Layer 10 of a small transformer language model trained on English Wikipedia (15 layers, counted from 0, width 128). Numbers have three digits each and are written without spaces.
In attention head 2, each number of a token's query or key is one row of weights dot the token's vector x plus its bias. A token spreads its attention over itself and the tokens before it by the softmax of 0.177 times query dot key.
The model reads these tokens: "ame" ", " "there " "are " "lim" "its " "as " "to " "the " "am" "oun" "t " "of " "res" "our" "ces " "that " "can " "be " "coll" "ec" "t" "ed" ", " "as " "well " "as " "the " "pres" "ence " "of " "a "

Query weights of the head. A number n stands for (n - 500) times 0.00084.
q0 (bias 0.176): 551535827649493489444296626385496282621417633418359504577489511571305392598574555476632547360396560381604504617422286358352409744409554518419478620723565426614593531596183578594481415391323466633648363377523288400435618460379459236551478507553349583500467488496653518264439604500620405683413486592608408226426479643687365561606510536448547772663468638463731527544625561496500441489252
q1 (bias -0.227): 427546557582455614592370500537402561415402578348674518612573250394554412482563427556551517315595578466626551636507380497374615373295408304536619414459435458493449361489478661425231384436468623259367516648489524555481583446773500510664446514546377452493347478612562348568633391584429439451457661286705722522672389244782418464875637517434548622587413416465504450528459602317486461717568
q2 (bias -0.058): 510487611510510618604500693457474481511440311510483363560701490396589510365684557484487426316554413520424398674369611433497461470451610705542548423463589667500446569531466371374388524250383535598565678584612517496403479416345404697282420672445568450823595578599578547295750435422510388478587426516479429496205484636526645462614323466534345358415314510339796444507648423584486788497566
q3 (bias -0.021): 660363490691374347470774523518369593405533715360390435407350492602562594310436615525540415489477546606424489263439395381449508522585504344379764548389418616384323628290483614496577496611415581565410301585623696538463504432576666645564827583550436464572679324620637315420415206429451442154569717514527473299444514615444487423625432729361308388522418647534512573601493763716686534419445
q4 (bias -0.232): 656621393610604625514349493493392352274510520450480310634566411277511567646577415566662524853580625411558412554366380716568633476557626338599458572296449566628375552507519493554575518589446359486381453647722402300492561322530817382385497648464490455619514493189531359500716395514438514695614682360518464532475564489559382378448510607360414333612343373434673450427483394529558300493481
q5 (bias 0.178): 421487509571483412336528475362457382683500611416476454303655549605586441367407425549527616548681437446503293324586406548453592395358503507670712582480493738473645570493500438440550441465322418365729509741426698318443589387380413541739570674546477575441545309424814527750411510545365539415669486550696363447545487584371458330561538548573398421656579469673420172621547547493486427425297
q6 (bias 0.137): 607357318514593553384577636602598455268672476317456489219410479232489416567576494578581476545304341667621507596507535536466468565454574439335395562541746576443624355510529664400661556411503478582392559722276419473424572633393479317426554490530540473641597515503678555359339367344410532814394589610486551622416353365490494415521415596688606376851420633611649464306524436464496556418660
q7 (bias 0.116): 674441383414590539596384547483629552533446248479374302540538511539355659639486457451402538598712514640639324428561395559534536490590541527440775321386525518629529542683590721579424437568595279230598623792457449303492579334601394333548327440364593406399434445594441503524735415458490554617632579694340369486609405347520521676472430438377238507556416486360412399598602691324540416327513
q8 (bias -0.043): 416424603464602511384397595493364395539568432604496504565448447530653463545426352344778216282639583460482700684461423707785546554652375315531585467533511452429446473430534515673458433485314343485452676366458500616439667577379403672618486671538658363414846746736671409504538567368575511647654529380515581325507447549452458470427517409489663266434743226327593485434336536432416485635347
q9 (bias 0.229): 422503580409344563233483712393337396409470577562584489415308836705429545413356530471440429486421437634463407489665522503534532595556447520604493328354707589590370690321268435574680534395423514486638608291549420400568662441424680503522397352523474586515367511373497439593511428613557366603441749513656411758700560552574434500446637497445541292524576597469718334411689513422557614398601
q10 (bias 0.090): 240443415496217604529377647604650338612444440525480445678459579343403303828512764331547448553312367464560389296586615630500483403458413508678352476653644357504431508631437333734399734417585974664463213392508405817469639329583294516644504508605640465496577517455678415697260611533492299601583532500372474664364677396523283471391533488386407399582527549516626530728532651403234414274477
q11 (bias -0.142): 517541573683420420257670423355589547486549418383358517634605521503409548204459601274415654432567548507497582389383543712570598560510470628567582367457352571595568534588451614694416640317491525545361503477500632477400476589376589365518510555513532394554557295571309249408692422659361712653503553510497419577738598348544382715470522473497633540503584186303615469486418394615405585620385
q12 (bias 0.067): 514434452521528547504567656483469354373596579593380533310482767354409532539613429573309573444482270169548592691507564556607220552388603636199645483479430757630474353401481481525464599597287705413673449455421579646481308494374329623661479557436681399410588651518549646602558379683582489394331431672450691456518558392361475457424503608204510658486429372574446555553609404504533475517562
q13 (bias 0.133): 678460503575477409621533616616526424553600394497455486166517473396562440466358486456442602470715541594561612348615545522500360415408494510553457396582562460551584380533403371541585397503611462772530521324436336530830630506545306678652432383864248443475560514454408392497357477493525439593588334421517490589543350365397419544529590660666337339447592593510715544546449649565668503670497
q14 (bias -0.049): 413691440320517579561338478606548562340418319603215449456546374443474312493605322530486622680478328490387456475622589658648594375431421609570341483483580574629456513468494685460619436428411631645489592535608479547469431545575454465586343780313457463489560099542437326565431560304539410231651503271543573424557357568629515507427404805539601538648581599750407594307524600391536595510539
q15 (bias -0.241): 463376663637489568649651602583443537410332350403780447324566395504447696440390365531674591404608598547446404376659390586586443464492679286490260185496538920625415571574554662568492245444666607474563639572613443620262504584404422398465593707490203602461331519478413518685724522339404651302474677465411600500256535556490369594572463460518478544397560326474516489504418443530428526456517
q16 (bias 0.169): 601373810607459481515496535548606549452320606561423380606229458783422546274602444429547355428599642515632485431616640655437383415298504591561409496317692553635417444693541452492500602558589469744515534374458537441335554476660443410548412690622582628729319441541671578467387496429454423330596544565397692671671078642344566678333548459338519627489352549492401469383307195384367322399493
q17 (bias 0.260): 605365452479490475358482413603391552422380698532551562427454640625391496639342528596571392525346522562193354618297685612466746493406798493557369296378467479442555490514564526590518557608532369623599478597594585366716453586510564573777507649447343476504444379721514413242388627511523395730500555641553482253472402342464494662251497348546483420574645571437465453381425322652689606354620
q18 (bias -0.024): 691588310555667550359602430573584659552463646755562419641331731424239489676361385362500474361335515301482736435764602539482446341523445445407379481400629455362204396481586595573268576485480508585549527411639705390562651579242371466444672481504353477652504386376415552635748466324448539791443364338397657527288580531461693670526353604455607392334547424598483647511631650597574390437493
q19 (bias -0.062): 460521523362350688530433606478404585480565572377385458485666406597534377399360658555414292515400549309453471383624390569229424689557435675269363438657465304375318630574487496496542511602390687329522636453583536745407633591614660441414500775591472529472581558592365369600565704493438443615628482616164711622619593617265285621565510536389355559578535704463541591360407590231748441526388
q20 (bias -0.039): 276352460626487369493490413355461547571618585500408444353362452483612548589436447459441483574761325688369461414613598544507594656313543487503375666540220726611443531524438557397410429524467573399710315414714510686515660567539449601432287547631381453557557588345410397327580313312494424525476603481657693437564507644453389500796442317476490527446468398561685249443630559569416449513540
q21 (bias -0.092): 642521536338598178430573549536436628461397710504450315565346388608713681575449554380507685632393422557553645526423563651521632435485582521462353475482473650294435659313550500609470515634437580191316675647350546570159425487486655562640514386701389560488255504398638464553579681438534455531507464332355420258529482560438344432590710439485821646562426400460424704639645432538439489377331
q22 (bias -0.088): 486321446649563580586589376586431428275672662414555194537627417450401475565454283330524461574563395514514623370609542560514504493806359572584610427510356543428541487692393623453274454576561496467454292448602307659496314419510639511628483372655500534677482596571594573661365411687563158481615490588296260511297452637374352623364529371713490634507598543358652445588534538493383536650490
q23 (bias 0.117): 557416713307553635319461408559690523686618729645339213366557416533719619431407566487659595536571467388510545372541357416619688461478510469391432775521719453580500440403670492646607281227597645408604455504599510512712526285635294464500417421368609596690661347450451461393489590585646449623489353527482336478417431299570528559553458334403683582496524583385304537375476406647441669369497
q24 (bias 0.182): 588399707493250383519571206493299288488612460406496744415370367662473541492552432653267496422744625554392514602504376465442477485241244292328507445537677303539332562400446418659370698341373373584578363431473460379589599557432665485702435493556581590389319384530551646428565560563521367472515678362399515588511708519298693508737409504708624644608596395429569691556461377675535489482575
q25 (bias 0.049): 537414639523385416524380588587553475652583450389443356443384535361440386604565485423444622476482503490334474552418478638400391497299460546396834402294514637358478503466669744476546266612602418444369605476693463619616451584493535293270294534532705547627483482415686632483694431708494504581667456516670496535589602483631426468446522557558621279479667627418072624370507547458419503591563
q26 (bias -0.267): 368564488560480566624733454550678346486666371275553539539483517590695600462483455497573507503650570437417559531307562510407669503654387530435445574551362616550529620527425461353311273427673532461462638403696616320463423599507614497329487565494506538438200479595406460672380469595452405467677467389528575535569296336577598605366342493278651469497415455298931398469540676749458503510525
q27 (bias 0.107): 624513629381578336370382518576497638462445406626587526511479504551626665558336375493393525343537642437144579424226571527591408651720531341247514447482467450596388395689507478507650475518638607463589561497701798532586548565741489454781292493476348605454603433272687539317555582518387540423533566626439511596504459206393512332293474658411391401600398572411473677440452510368504489620487
q28 (bias 0.260): 542401490514746272489543727545301467646373483504583598559419645561437421403588627477425388383622464295514397428575731467663478493496214517577372657402471216342768470429481429529602347666730537526447663500594652237756661510428597570594531628480358543587546426440412399531452372472493751458215528605414578365404442518397278398570555423532591482681514568454477463581479566606445450419702
q29 (bias -0.110): 429719553426426447589409544697390470673380395530338594581487387457351566523568494411509329529595726570639462417459518497388530619550735601441474423448490640421394364510440610507393320570518527399264468548420807643493490625333566549618573402512590585330402486279552603393440539623515580314510474282619554510434406739433322543442539596611551500582481615670672406360352525641476523519332
q30 (bias -0.029): 726384375581633373745517219328309411621409520500534539367531652521529563286493416500327476552352606588527627726649503645473272480464621520359632391578274510540569650545642319521578542409347582532341512547592644612345543425413598298548450472412457575603431313434486636563489448548616422756598344398514647315528463306409605397429579534535500401579497698431310553490310628425468503295605
q31 (bias 0.290): 503510516244521410436359627424439617455346651646376507452525633593336631446451445404490309475732590576462691586524570543362659618648640687240496469448398581728751617317545385378373642561468540587387300452702288575454638484514422420406541465333420433507651654637455816486417479381513576504461434584493401453387354403431650547542529594574597469757574496327349431518541466355362740625490

Key weights of the head. A number n stands for (n - 500) times 0.0008.
k0 (bias 0.023): 385497471628568585482525545585496377477598602353489325579533404372174518691677396218413582688557541620444724522507484500525425514318651353421493361564583540294527537718381553581314576179562605559467399564619331488456608464556460457373577627431455478608468508489618525538709471230517203372603518510515026563547535548673585574429536639634496586572400398326854437507444415541515569518457
k1 (bias -0.015): 616602424579484467516436334363375359334348609370402579350653525431333508582420679621446480460609512520289749340392405289626777449289324492576540500345567307488555515427588618504426435537504558326419685528492387324778794526651496496646539690294389483453412303448373397434686193480537512362533520565667563479755360770541385413623632559609417900645323553576315454484624684430542799738685
k2 (bias 0.035): 500477442532440704431511544549576543447569361583413368552432646460633424551447553416583521325425442580545545423311591109448393444665399459493525609581671511469387622568464414321416579333242600570321407612350379556371360549428745653260434518344629444633760299550504539320599414130703434508755461480518489471349476737453475482546500591639577425468517611572445618529679632460696425606454
k3 (bias -0.007): 580507631511608374437456605504525376585546500456550691330344604504368460300558544527479381624397760443511514325619441323571410385511687461317504489575481482394401682336321439571463350459398511489646379539433765283536474394591441778767592654728521387697689333391733597437515493598585597531548686420570617440537416645278389358568569500329521518307625591165660639536391457541474617403343
k4 (bias -0.003): 403475558352653192347455492614390590444394471347456547469564635634480428561722536780719489636753458445518325550399558429637519608508423485722648623556359681569607406356493595554643515481449351302405452563295724403343442521354576399444478583543493641476410193372664426332609318414454585638738559608466394516625409373479648310742579693345299316689594435447359558406664585329457473560295
k5 (bias -0.002): 240399528485431736430542631489590440627496444406459262288500665617604450629577544529541310434411327477515414260611336500541143382230478560420481314485676604813407614434405277772678686382479476603632597421512358383479750437478263404754392713580522517557692709465538709344357558393471619724433644555555472548512273535457400496435633530566398534797555395396432420554601508575667597393479
k6 (bias 0.007): 507581409617615559456638515599605487331581451632518671451576500272432504577815411752384597779322674340518356537423507517574515671452578363380456432439801540335515420547682610745407362659418470589507458689359352504361444592566500399245577566555621484434514602323586493405388369334470463500552361656313436422245399526283579403386602443373389327616288609496679680500637458485500478643487
k7 (bias -0.003): 829423442456444642561477407518635503703339639531382353610662681397441743722519612348547291685504377769463507392627469511478434437581709445539750407571414451311445458515479456612450439266381231364666497644334485255541709606511386440404467492325536621243387433365507429402481470654637577617726349428553645465515540139504552488426545626353437444636713390455467659410507445229535526560524
k8 (bias -0.023): 415442676293504452437652327443530514541284515599405500204473432484520457329465493408783438562414564542617602612373436544969436592516265379263425454488536590749561229688468619364588610448475625644590416466616443478444677511462724512404409488596582578604449410519273373534653578395623412332397366556476622279469496341617537580331645700480792492352511512234414347465715747404488672581629
k9 (bias 0.047): 626486552521525707500446589232328597201416419573507630481428448511410511563385563439430282457436600588405521522434654510567537600530451542507522237564628540559375594511408610718463704655680478474395660354630359699330411579490536367577437616407723531662615553366521529444366365450624366387500766538306560746675640271344440745322487600305539331627587616257377582496570542307403442436523
k10 (bias 0.017): 367637457580372627496172411546588674664613462417542566621599078565576504758504474484571385651459294386450433368599321726635465589358458367553379534611585534596229576724500464681261582482543540354483477504698579853198083527521543402230684829402594369468552406401381322708562578650460575408592639270578616611565716386799347531525516462397267680362331392517500527676413555637286586712330
k11 (bias 0.014): 602629334531328388435596529313641591620452514547344715401404619565478496284284420513534535571341323400696418428422638401594529444526548342426561374633356620582329543383697593489711411291650669467543580650754528289543555516541514504334445286403513288308468415532469416545595390645480558534370688564385194504596592457480552591633568312631451458369737650387481343451565483580474621434366
k12 (bias 0.014): 569439547544599496601531504561560576449493534486412514346548638482500340454607618539406456469290183405584617684527525539385425343575450651274319394411547441751449404753465609387305500451481794553455587551351386582432546387593531400371765465589507497522403547417681292517461260431378614567454612497251716557479617405529599500241437561514476538593507375763660643445664530539314486456405
k13 (bias 0.010): 631616551459400308625632512566565272548759580614544546289669485717523583798575579493732251395484481555606311400594541570427500596388529398361519555370609541406259503413497567485349428561524648624406649375473412791496430500569330455440237576632332451592481469500596752279682636608507261516477456522382539577417279404433523677441510467740537601244486655425356682612522339396216625500417
k14 (bias 0.007): 523649572545511508496348469600478538528474581443541348335617415412602058361749520639566279542642450437485602515453479504489500530512621416658542586601720523511770580538593595442519401600671731617500507481698434322313422366544229511512371443400579398476787457466664605507430393462595558675427481370691551363645361257557503419537245422504057432580467782667325609455452622442578340414608
k15 (bias -0.016): 532622663507493470669602593504461667304454542577419526530475530441541427371561516333514300576746456550366528348608546571578690550444384325527471511632417605262409570493642409496720686448559477362507441564248123516528716711559445421481574522524407437481746341294346543447571456428450455403434489209551632399522437662459396281682411397667639518380614474609401522453594482709725285310637
k16 (bias 0.005): 472545456622540455443589508736414633560570390549622111521480451161625342566291444636644556597517603728496453336539631700264413385488641180679379314591592504484225366791540585636620508516405487438290420413541320780301537262585602684286543407603515755461307555371528560640471289404440500444529492354439554612512352582345675603556595456500567620234454370415469770416446453537687411619548
k17 (bias 0.020): 653500437450471833437599606564486412379650571496586372591119451474401478530537558466557558518396526579632653436331643541417504240496657447796393431623443548607265374603477477812402751493573348681622536464372468484496511510461419423527607275691469576265474278529493659567579666423411534607250273560422634591548454504452388477287380439309370584463489733382548519625546500364473622464311
k18 (bias 0.024): 462518534474545411243500578670562479468331478216367481614530477546370412346288748589603601250223562463529760612584380716415691414586518412403595672388736602375556416386604595581449530508633759243390493392531500683284664631460768500427632569525482546411579346337380567394590557632377554626589515518607678664424420570571362683496434496432343285428384355519617410492350478562402195354622
k19 (bias -0.006): 573683537598482757541504614417314680500522486549626485477422538433761362470275584437304504522504417337493568398504614424420450587527568350560697533383231315389780466596625613704458452560377561371277650725579647533516599362675619511413679786658482468421596423389354485546614727511400413421398540712313650443515586372375449220598224504548555632404610552382480504437514435397282511631551
k20 (bias -0.034): 618469467602716458238652439410324595535532507493518473273530405560650671500349329677693489596581334529504282666575614583514576460302212532479362664434565648521570688355490574496561507206557435428693523594401471454638576345496474658437482720272356497516504407374639551471248481456514265536545830748556693431530404342361420436314476474766471393426567552430537309400489579489626452507575
k21 (bias -0.039): 540622516209625260566544571518479587412500511485571396297551519460586693378529573415388650489598441525342514441361533412504601300720359433414540643504357623525641490387576492622589518681297252269529340322719247240468541566605562565369468529448307710377442474565382575619646493439544615679426674545452462291507469470520393604593780593413611691623413398496607608673559557746376409597390
k22 (bias 0.040): 442391447629626303596449421557630413500475578386600545530562169297689643682260245541539262496649593368465489597486460483418508500549433542500218486597356569623435517500537389638391397370444485421471641557310433606564492563356327489325412573783618304655504561464529464433609603652564481657333436531452602504727799533466541563665596611445755583303626265474504511482408599519568335529279
k23 (bias 0.007): 543278679263435560457484364633696650624262455429591112577562389425254359678411320606372515516423508492341643234511380282702516443588371658695457730538548562594459597278518529584724426270612468464621489492631477561538464709560382600409625398647567449508469788554343642436444535636406316458738565630453391576281545544438334564446610446399577546558552840562598368349485375460323590504461
k24 (bias -0.003): 604609619775581472826578260655500489451274496291781640213411659535391559583535534792534538185443468690500620556306338424447428458376394410330551542669569671474520611344440618615272735464493593416555493420428390386509420355433720353330375383559507443446353585554577492744624731512518352295559481511347273388387515571522486572615465385648389531465467422189491668585395394444609504446668
k25 (bias 0.025): 552636389621611683387421527474504538524406373443544312430272439390419477523593402395529722407742508387685493519622270448529492526408416561500763379334632597623563452549503629450588380599611508369500594441359471550647608340648372337305456534493585335428522547437257633406731301641444531608934339439511593496496659569482679466463541636399496277507622523470196712306363391542678601400259
k26 (bias 0.010): 303542486412644427360823396197417445540776431322420477383463584553519639561362520539269500646531428654391475339529609521398519493754758630724466795596527200518732576447664547397504406454534364323485517353339555534521377510226440377512445342507528481500627445709426530406473334459490289440443529407640714458489507416405646485463609459590552433493640459463410369373543686677767688467438
k27 (bias 0.018): 601579554455569690450556374763374490604524391645647226500423514667507274471420485536365524419610514582486551572648535510654468528803473364500585545517333370524345526458535342389619655479462453518451582472486446476611745490574542204627473405723307433410458482483483310497446419647412525556379438443383500720673541564362424407497481572339562260226155715504538721633490524417478504593458
k28 (bias -0.053): 656447209419467596432451670573326728488489580580540762251594715473271311531141490458424504226437573412358427661658480647500512507608412533489534363356597417485488448462432350573550560615500438747572456312485569454644458456287417526616595462664404480612549339463467718533264508437514250581366474478633492477398225366736555565441657463616448358620504594526615477803638665400605658530562
k29 (bias -0.018): 320446336628568426309562455489349423738405334504507478364565385471413555518587468346584468558500478592690198545699602429386481521769652317469547554496515380465595409416437694474302281604736297608434618571574489586420560530542511287736616555538641550365355432427414575595597540395436608317408596458404504537467234593684506273350566504616629529656493463464592429591447610821703383529256
k30 (bias 0.028): 493552507518595689695452485569446466641256331627363336504445553429596515316533351403325555574388330663227582644450534438406408329629266461504381449427473559403461421400720422640336697655741465519541480533462669600447519638568500312689590489504518455449504562574697862482595396636390310651417406691395577294530696617549613451391439485422493522374681385437187641467593478671400682350599
k31 (bias 0.018): 398560497351327512585451535582732448476201574712582496536371314531555745535515553307338579629536713277648449675401600429548520455727711529475336380466733625316528493557330340601512508450438665504489295466527415637363719324463646606472574336554612355371409488656601373610124531568553227790500519620381575484534394411486533403433552470709616617549373362390321649762419411445598557526510

The vector x that enters this layer's attention at each token. A number n stands for (n - 500) times 0.0093.
0 "ame": 397420516365357357252495494356482563500564629477084578633607570554544363663448485566544493462498581385541365507427507519537453759371602427509465708343536371501731620651731560578584591676445454308373499513535633476588596574396531296337624668542623414471542269511576426478498583425471447448531488548415464504392634493628797254620577521624545555450525556568207270282553485448428291568752
1 ", ": 452460648471380110389561608379508512589645632420221577555698457503531323613505353556546413465685564446415464472459584413487564649393493436416471672426363507609752573619953586448479440695462443213402430503344587504644470542647582472342554566378449401550604308425520467576646569490394561440380570448547529410487723521514558371664513483509454607378662410643432280232539493494517278684565
2 "there ": 409423580447384328376576485503445555622651634366384643501679472429623233559399426546573583284691262426650437404451441544445813703455367413499536650362220385567695582655721561388521444574487530288318550559600548511576426532577498460406644550640528462443536297554629449411566550340424483563323521388475635507566697572506599362669446479399457656394544453686538329174490450473514348751674
3 "are ": 419478635607409337387466505522615489501535658476152644387764536580626328528349520517464535403523422240600449468457520508421716647475284387489419770385331290512682596560792648422498414650543602377329498563544589522644495579527467420331464609467500492563527314455549267415733492451410635466341480558501716517394742647436497376658466413448437481410579342695603350330467528517561406627688
4 "lim": 468588651458542383372544476400486495582531698519514769469648447281584491540474535516498574426794404370483507544388456612459594713423437325461433725493274316522746319434567553451644396605495444303344469530581669485645355596570521554338566649533565357483448266381552328613551585533431640458381645498379754568541726538368522208622401433425468633564592379648301349369391552661428272514618
5 "its ": 378489544502413274422446500497519571605611640428097681577702456506555469484277463536461440481649386359553428532488618471469794742370433377512450790385225201531684571570618663304592374666447502300392479509481561569675396571387580446393577621606547568393461432588509353395615544473490597455322560478509756535501728605442506370669494539528419409491524353636375424334554499559518346626644
6 "as ": 382512607493392237475426505503448497511686621413201578524703380643592541508366451496493539414621462352546477499538513498411752683313458312488543727447269274586715661614874584377519353748515455278363405524483525537683467540537476556405475621452486481515565419482422358431636526588470498518319445552405690519486710662417523271611471401429449394464586374569452374324557496604608351682740
7 "to ": 396402648429435184420452483527415596583690622393229689540724406610656432587392366438486494403669417365543605469561501500269670662377402377536519722445241375549791464526768616310466411696458496316434441620507552610632649605634512457404506607523418500407579414494514306346522513532481584545371508497475693573376696538441575348667594404430408516421652351593438302322465536526497376633687
8 "the ": 441513569529395290289534515460466605623606609474055664509702420551565479645352452609529501439636482394588486513490539404318707617357388364443470727413302349495764432549779622275575393559616459203406534479520597519662550555566620434369559678703523561469472380463522410549674436560512513514394508499432697486447666655383544407664435554426418404447587369574350310292481488525527339583697
9 "am": 450663550639617290411490588477518603662615694545501577571532637478565398593414439653442498354736462407443500420561531276391475630400529363449508635402359354577833477501742617232505315700526410267271522530536506471746398550575511439388405541534531421615463422430582194613649388586455613551468437363335647493381691632470626353560445526503535599395533279677312264399504612595487359544545
10 "oun": 624487532527554282552396435445437581537541682596438715483553560444617442533598433520401474375741348375515437436548497333435365658525477303390632645395337296521818373556548654380592334677442384221424500502612431470669339521655597398327578707458573434511358399536544399537561435651590770366542524422484660508374609577459580251692323635459551634487520422683343352345677630610382311593526
11 "t ": 474367556564425137541448620483456557520612601442025632579641509539630597489420456451467592299697377338530459472530509404363655663389376360502493758385379362589733550488717730349570340726406416298355475508470562506676524590553627469406584582502570506414463477437478454461666523505479701425460509476581596531576753502461488232572462552499464508387537372717332419260527585518501436563633
12 "of ": 419431658479394174413397496542467457498628654358082667505736420698536467534447443404536513396730453479503500514446563480336669672390445521459548643465337368640741515514803607284618348711534490291387430501497626448593529596539533450355628570491558474477491445458502320512716395556428572524445508560477565590550747552386572341558517492461438478393613355621394258208513641605565345599592
13 "res": 475569578495460197431578489382424620603513563425510583495460499423604553521460423517457596458635379394575392392681512477442558837522495450520617597365228176600840454561609568464508383543405362407370448542592548511618460581588431409239503777448506428529448376699523515568647314695383718522346566418451443528360724586629392283659598478560378613526506356526354275437508507678500300688572
14 "our": 510401614439460187495489473330539586505502594631367654521537535370468494414487503342345506449570384493614370414492577357461547707370568277363602616544414304535798389501510646363566413625556455258373358542616466410581514627606490497381627803509523520517468273445451443587717458570454894360484625475477400574371616550489540299609501523526534634491608445626339345423602630788493255723525
15 "ces ": 453441617503342112451462621448558549545550576340078571614653528519567571401430488366494560397656421351462363419483625424420670709464511401597490610442292335560778578526687676484552333691420393266447420571580591506697484535414593431463632691485456528460417461520455422417716548515414745483454546515668513501432676538563575298625654402580432490389531322664466365297548410594385328622615
16 "that ": 374485617475258207338603559439443562516486603312146605631674515581575523432424467450548583398678475391541453463537490468401625576406469422550538639424301369541661553615891510373577484674572458159521496606587637435625426507565590438480571640483458552408618320445517376462623527548582600555422478546499535579440684565425498310716474499519334551383630350652536274213508431574408295618728
17 "can ": 429444593537396203361552537490499583544543706361232647515702570613712350503394466527396631458571330305517490372522512451342637600501417451487487739389258464511757504548692637402455505743505416286487429663613525608652577556576543399403503613450370547502511388587450323336647511425345697564315532501595624560392654563449509333736668422499330557420624371636527295323496507525356330638609
18 "be ": 497511615513339300560540557434586557453682661410167625458707561616605574531369491562371598548576420294583491382563555534429632659384386445485377756368300351502661539480783653372434358735489445273436490580588470423685497524511537458417473624400407453548480332483385375426752578483362659498257484612471583454456703602422481349674637506570411489359635311638534304287489491563494398594720
19 "coll": 575365625499454183377578516426464633552606681536425642422581489386609568380356406554393440525598430475591311425422613583521478616417470551587536709504337276436736410575389740270334484721434459188405452461591568403654486503566524524458548545428375449573387320631407461775684445541473567446382606530408544578385739564508603251820604516518423636422548425630393253429466495722498387594599
20 "ec": 501457659425489302405713392352462535438596750555405714598643498571521554326499513414492381477705335573578368375523606468683440696530600315412491613584285230517817479612478554264560505586332336160284466498556553434629425666451550504435650625391457549545382452547563397551675492421548657381383376469459505513447495612574548290760609524531399684493531409636374399464455500755520330506465
21 "t": 512408634552467206581476611274617598460660695614422782616555358555562532393435509441495430560548382433640301458387513321524564688591587380512559648478426172494654415522548459357557472654401242158425510568526525362542418603495609563426583555362538617369505390536558417507683562391572725363506561576576521321489694498582462288634599559615431656599516268591266434307533606633545303422540
22 "ed": 388596512326414131579407475331615412467502666672464743659502465415586435414420592452539445550563318588642324454491576454607739755596480518368594659513359241452738452532643462364630535595359374254326494548465455405594414533464631407459560571406589528419466390377554462498546586570619686329432580476466439450601701513511472301654505509685486678606685370578306312328514509734510285468576
23 ", ": 452451660461295135392589593380520423576642636454191607549737448572549443470400402508442425505716570424445478488492586421475635597377458543449527705409313455569773612603889483434415458735383471186438409548397538421773444571560553504418559500381374364512529360463445392575655681452385590463394543469592560418532661493510466347727562466547455563479632410627456374296573558546454292661601
24 "as ": 413463634437367202480487487456475527581682660387200534454773352607594507553448459535491577423695428412540418483565498549486723614323464370489541673485256433623778642586841521415528440712525412256431505548480504463667546490569472509425437678404399453436667322434414335475613460585453429561282489517442596390497651667458454318602474383515378529491593384543519326273540497603613339781693
25 "well ": 497377605545556216453536485410488544627454712416210474455740457489579406463359529571388501385685350416661420453547764531558535646341472430638536717436268356575820476540565660352462333685508376226433543571641572499679573547545618465450618476516410449510649289536462252382589470457444576469354652496490574598465660618456433394712562405502386540363650337568414308318503563552434412719601
26 "as ": 436514582481414205494478497473482526542615669378115578545741465663601594458350520453420550376640420394554451447575601451473693641387458348487529741439216323623807688589804505430505450716431454154360472587479528449684536536496509546436515615425446492485555392419438392421637533508487539521315480554372580440564692670468441251590551456485444413512644392546471325399528539610635291608641
27 "the ": 423508577538413285304581548472473618606597624442026645482681402562582528620358456664497494441719519449569466519513597392363678640343413362442489767415292374491793493526725562258627425589597425185460525485523589468673598558557608427443524656650466579433463372464511369545668416526527505500366589479466671482486556650393521382649457558464366392450577356584372301266486490544520344582647
28 "pres": 524654583512536293449560490386390702603539633401476608387602529415590594465474567570466572495745394570508387389678530450522549908449464394454594729444235152661762500601576660423550257631499382366459411457548536451590441600438352477258460652549509516429434333585482412549617446567497500585421518519518624485426491581553517291672325493492369476568373357601357267325473511770481293588633
29 "ence ": 518427563458370094470492596406512647483562628453055564494588497532622617440462449527427595424745459382536297442499571523403663792365417364522486708455272342591764620556720646380644342768488331315366514564507510490676478571561566484482608510433405435402433470543408460405601528483427639504399529537649592527480600573477521343571519439571379448414489422728449347301506530711508377656561
30 "of ": 443419638472376190377439542523481507477606663393067660480737407719519496511422450443494538445775470507507500460480613506359657701400479530515571672486291343617771543498779517240631334725561452273414457491492615412624587600517501439407614548461484482447493437435490284503692417534450556524398548564492588590566629572373511359541541510487409457446595356634415262227496630615570340597578
31 "a ": 450485516534516315316541497476539577624638638378096671557657445582472537607382503655494540430723454322532474538476587402411705657340451346426552655379206437560762564588786647244638291626531401323455515435520426454671586514559608433560496615549452459487442358495459292532662497536435445562426555487490671431497642564417444361629463527478404358501705311638362293362548473631463344667651

Token 9 "am".
Which token does it look at most? 8 "the "

Token 31 "a ".
Which token does it look at most? 31 "a "

Token 13 "res".
Which token does it look at most? 0 "ame"

Token 15 "ces ".
Which token does it look at most, and with what share of its attention? 13 "res", with about 30%

Token 30 "of ".
Which token does it look at most? 28 "pres"

Token 4 "lim".
Which token does it look at most, and with what share of its attention? 3 "are ", with about 30%

Token 14 "our".
Which token does it look at most, and with what share of its attention? 13 "res", with about 30%

Token 7 "to ".
Which two tokens does it look at most, in order? 0 "ame", 4 "lim"

Token 25 "well ".
Which token does it look at most, and with what share of its attention? 24 "as ", with about 20%

Token 28 "pres".
Which token does it look at most? 27 "the "

Token 21 "t".
Which token does it look at most? 20 "ec"

Token 8 "the ".
Which token does it look at most? 8 "the "

Token 10 "oun".
Which token does it look at most, and with what share of its attention? 9 "am", with about 50%

Token 26 "as ".
Which two tokens does it look at most, in order? 25 "well ", 19 "coll"

Token 24 "as ".
Which token does it look at most, and with what share of its attention? 24 "as ", with about 30%

Token 12 "of ".
Which token does it look at most? 0 "ame"

Token 27 "the ".
Which token does it look at most? 27 "the "

Token 16 "that ".
Which two tokens does it look at most, in order? 13 "res", 16 "that "

Token 23 ", ".
Which two tokens does it look at most, in order? 19 "coll", 13 "res"

Token 6 "as ".
Which token does it look at most, and with what share of its attention? 0 "ame", with about 30%

Token 11 "t ".
Which token does it look at most, and with what share of its attention? 10 "oun", with about 40%

Token 5 "its ".
Which token does it look at most, and with what share of its attention? 0 "ame", with about 30%